Layer 3 of a small transformer language model trained on English Wikipedia (8 layers, counted from 0, width 96).
A neuron's activation on a vector x is GELU(weights . x), where the dot is the dot product.

Input weights of the MLP neurons that the questions are about. A number n stands for n times 0.0018.
n31: 96 91 23 -101 -82 75 92 -121 4 29 -11 75 -23 -192 67 -61 -254 107 114 -35 40 25 70 94 -87 -178 13 53 28 -99 -181 -68 -6 -303 68 115 83 -71 -80 89 -45 -40 -159 28 95 62 -13 -73 67 133 269 56 -180 23 42 10 26 -87 -94 7 113 89 -131 -3 81 -21 70 95 108 -148 -141 -157 -241 -292 -259 -36 152 35 100 -48 -97 -25 -18 51 -10 -60 25 -51 160 23 96 59 -41 -13 249 7
n81: 132 -9 -23 -355 133 -43 84 -166 0 91 0 -111 142 282 281 14 -213 -266 67 -119 266 13 103 36 -189 97 -151 -99 -194 95 397 -14 61 -93 -78 -23 -18 25 -13 357 132 85 5 44 -74 -117 -89 -50 -117 49 63 143 204 -298 -194 -109 -18 180 -105 171 -102 141 206 -160 -225 480 45 -170 -199 -132 73 -71 135 144 -65 -79 -215 112 108 -187 5 -132 -4 86 77 -248 88 76 -9 -37 34 83 -94 -55 253 -225
n111: 111 -117 40 -208 118 0 139 0 16 -32 -58 -40 -153 -70 225 -4 -15 -73 82 380 17 92 4 36 -34 -176 149 89 28 -57 132 -158 -161 11 54 -272 53 -51 55 32 75 26 41 38 -51 138 -156 39 -138 -162 -85 11 125 14 11 74 25 -303 -101 41 87 -141 181 -42 94 42 -184 -151 -73 62 -165 -115 23 195 44 84 90 24 35 -54 -315 113 46 -57 53 -74 129 74 -235 59 -15 227 216 -47 11 119
n128: 220 62 -96 5 86 12 -36 181 214 228 -230 275 -109 68 252 32 -195 32 -35 -126 251 -30 -228 0 -104 60 154 90 -89 -35 81 5 188 166 281 -250 -87 -87 4 286 -57 -127 -90 97 -98 -156 -81 152 56 -125 248 115 20 -396 -22 -267 155 77 -109 192 174 108 150 0 -97 -28 -114 -25 -40 -197 70 9 -346 -95 116 -235 -158 107 118 -153 182 -15 -60 -13 87 0 135 4 -118 108 -173 -226 52 158 -37 -126
n130: 8 -27 140 131 -4 28 -4 4 -236 -61 138 43 -255 145 26 -147 -12 -21 19 -89 -152 -67 231 -47 -63 0 -239 0 59 -23 35 -28 47 101 -34 -89 -15 58 40 53 242 -20 -12 11 208 -177 -78 184 -89 -19 223 77 215 0 -50 -189 -65 173 -130 198 225 242 -49 -173 -110 -253 -41 170 38 65 158 -141 -68 206 -54 8 11 236 -118 -79 99 -60 -210 116 52 -144 22 -291 -31 -27 -45 62 190 -179 87 122
n224: -114 15 -46 293 86 -57 27 -193 106 -138 -34 -211 -8 -181 72 -76 36 -85 -154 3 223 209 26 43 -135 0 59 -182 55 -197 62 -412 77 70 -23 -273 15 88 0 -4 -91 -206 47 132 -202 59 -158 60 -113 11 106 50 14 -208 -205 95 -31 16 60 -84 -223 0 143 -89 137 -45 58 -138 -54 -147 74 59 -254 -53 35 93 92 39 103 53 -40 30 121 106 40 12 181 -135 -75 141 86 -135 49 165 375 -61
n230: -86 -135 35 -11 7 39 261 14 -214 -91 84 36 -22 7 -24 55 -262 23 -125 -95 84 -79 121 -126 -84 -186 -116 62 7 -21 68 59 -201 -57 102 43 347 93 -27 73 220 157 4 -121 -253 -93 29 17 -159 62 -124 43 -35 162 -46 105 -110 113 26 -77 27 159 -64 11 -112 143 -275 74 -82 169 -49 47 44 -10 -14 185 250 166 136 -140 80 -61 6 136 -63 -36 61 -17 51 -123 154 -64 -7 -148 220 113
n244: 125 133 -92 -105 150 -10 210 -32 -4 -64 -9 80 -225 -242 201 34 -4 125 -105 13 119 -118 171 -96 -250 -200 -44 77 -86 -102 116 -74 27 -225 282 -250 14 -43 10 229 67 -89 271 68 -83 88 7 -25 -77 91 8 -4 -149 -172 -148 140 -79 -44 52 78 10 -22 -156 -105 -3 -53 -81 95 14 -27 -186 22 64 102 141 -94 21 60 80 -32 44 196 0 -102 15 -150 182 133 22 -26 -8 48 -175 -200 -100 91
n310: 116 68 81 -133 158 -174 65 174 -242 166 72 20 -204 -47 -49 -4 -7 -23 -31 -152 27 -100 90 -139 -62 112 -80 284 -65 -153 -18 -15 50 7 53 -144 101 43 91 -108 -4 -186 22 -142 -82 -29 -25 -45 -3 -83 45 157 -109 46 -86 77 -171 -91 -235 37 106 47 -83 37 143 155 -23 -50 139 64 132 -7 26 -24 29 -4 283 136 242 -21 92 15 -137 202 -33 293 173 -62 -73 -145 102 84 -177 155 191 109
n311: 55 37 26 -81 229 54 157 -277 134 -95 71 79 -19 -132 -131 0 -152 -125 -25 178 77 -46 -129 45 132 -276 -57 -147 -14 -119 82 -61 -24 -15 88 -272 -47 -133 -109 -94 73 -46 -4 -7 -59 64 -90 -36 54 43 -105 -11 93 -173 -67 83 89 23 -84 -27 -195 199 27 -15 14 51 115 153 -78 -90 -31 -34 85 50 82 -196 -18 -175 67 240 -243 64 -56 195 42 -139 -145 -273 -30 -169 98 101 191 -103 275 215
n365: -121 -130 138 45 34 -171 -9 180 105 71 158 -37 -57 -136 -3 19 92 88 66 -22 -240 87 18 -86 79 55 -67 -108 3 -115 113 48 -120 28 -151 -163 6 -94 -76 -6 82 108 -9 -88 -37 95 98 -88 -133 -138 -72 -93 227 -80 81 95 -155 89 274 -35 9 -151 16 -159 -65 86 20 67 143 10 -56 16 -10 -76 -41 12 -148 -129 39 125 -93 -123 -64 94 -13 -132 -65 -27 67 72 -3 79 -166 166 64 -59

Each question shows a token from some text and the vector x that enters the MLP there. A number n stands for n times 0.0083.

" as": -122 -243 264 1 47 200 -45 198 55 72 -131 5 -119 -150 -43 57 29 -130 -51 -28 64 -24 80 -100 90 -43 207 195 -194 -111 92 -17 -11 -80 14 -106 -98 100 27 -33 -15 165 -32 -90 -54 371 -112 88 3 173 -92 -3 -9 102 57 140 12 140 -144 -299 -27 22 21 -150 110 -104 -160 0 169 -74 51 6 9 98 -172 -51 -37 213 208 130 141 -9 -234 -153 145 -167 -101 154 64 11 108 170 -174 61 29 -12
The three highest activations, in order: n365, n310, n244

".\n\n": -116 -206 245 40 103 180 -49 123 78 107 -76 -74 -73 -171 -119 129 -44 -123 0 -166 31 -41 45 -126 128 -9 120 217 -195 -65 100 -15 116 24 42 -32 2 37 0 -116 22 110 61 -95 25 344 -46 36 -77 174 -144 -124 -29 58 26 108 39 230 -116 -259 32 15 -4 -223 149 -117 -89 -29 105 -9 -6 15 -19 24 -129 -159 27 223 162 144 133 -107 -240 -115 126 -202 -129 227 92 38 106 169 -15 67 72 -34
The three highest activations, in order: n365, n310, n230

" ch": -35 -114 279 21 253 162 12 -20 62 95 -153 -53 -68 -151 -139 104 1 -57 -26 -124 -31 80 -2 -45 99 -34 152 185 -216 -92 214 -59 210 54 92 -54 12 61 63 -171 78 36 -44 -130 -10 304 -152 81 -92 103 -111 -139 -20 75 -34 80 -92 178 -94 -134 36 -5 -16 -206 198 -138 -51 111 -68 20 -12 -40 -31 -8 -80 -106 22 164 144 81 162 -125 -263 -28 77 -159 -127 45 21 53 125 176 122 105 92 -11
The most active neuron and its activation: n311, at about 3.5

" when": -83 -170 248 67 187 180 -21 89 79 143 -70 -93 -73 -189 -83 56 7 -97 -40 -187 -26 -19 43 -75 120 -6 113 198 -160 -123 116 -50 120 3 46 -52 13 85 16 -48 29 59 27 -128 53 419 -155 103 -77 58 -64 -142 -35 85 29 143 -16 185 -116 -275 2 59 12 -199 140 -44 -54 -4 32 -12 -44 43 -12 -40 -113 -194 82 207 131 149 142 -57 -242 -56 96 -214 -208 137 110 9 122 177 -62 113 25 35
Which two neurons fire most, strongest first? n365, n310

" r": -56 -198 275 -20 218 221 54 65 95 79 -150 -45 -31 -174 -92 119 -10 -87 -65 -106 -25 -5 81 -81 50 14 107 168 -259 -18 234 -38 159 56 50 -104 -91 72 -24 -56 14 118 -26 -106 -41 315 -92 92 -151 102 -45 -65 -36 87 -61 33 -58 171 -132 -177 58 87 43 -142 135 -13 -75 17 -62 -19 6 -24 13 -14 -123 -148 24 231 193 85 158 -157 -254 -48 132 -146 -113 128 98 38 110 122 24 71 74 -133
The most active neuron and its activation: n81, at about 3.2

" P": -65 -206 342 41 130 307 18 107 118 113 -107 7 -114 -167 -107 129 -76 -118 -76 -38 6 63 90 -159 37 -11 72 191 -204 -2 197 -127 61 18 8 -78 -35 78 29 -101 29 139 -20 -117 -65 323 -73 66 -40 190 -149 -129 -28 115 30 12 -12 196 -151 -201 4 36 -32 -99 199 -109 -104 -54 -2 -38 -18 65 32 -30 -143 -172 27 193 186 108 113 -26 -240 -84 148 -177 -118 113 68 2 145 161 -56 90 -19 -47
Which of these neurons fires most? n230

"ous": -76 -194 321 34 170 193 19 -31 45 77 -72 -172 -33 -128 -159 69 -4 -87 10 -166 -11 -58 78 -93 33 17 162 153 -118 30 204 -54 172 -12 86 -129 -2 120 -6 -130 -77 66 -39 -193 63 351 -121 92 -109 82 -42 -123 -65 50 1 65 -124 173 -121 -174 54 7 16 -141 223 -31 50 70 66 -1 -8 24 12 -22 -32 -161 119 188 144 51 207 -122 -261 -8 54 -113 -129 56 42 40 97 152 54 13 79 -48
The most active neuron and its activation: n310, at about 4.1

" insp": -144 -91 174 51 233 193 -21 -21 58 131 -118 -133 -27 -124 -155 76 5 -97 -13 -180 -25 28 9 -68 -38 -41 194 198 -287 -2 239 5 170 6 85 -56 -40 -73 78 -81 41 35 63 -80 127 327 -77 103 -146 39 -18 -63 -42 66 -8 -47 -20 181 -106 -225 110 -3 -64 -150 223 -58 -25 152 -25 29 -49 41 -31 -24 -68 -169 48 167 181 78 171 -84 -253 -76 144 -224 -177 151 134 5 58 109 37 53 66 11
Which of these neurons fires most? n244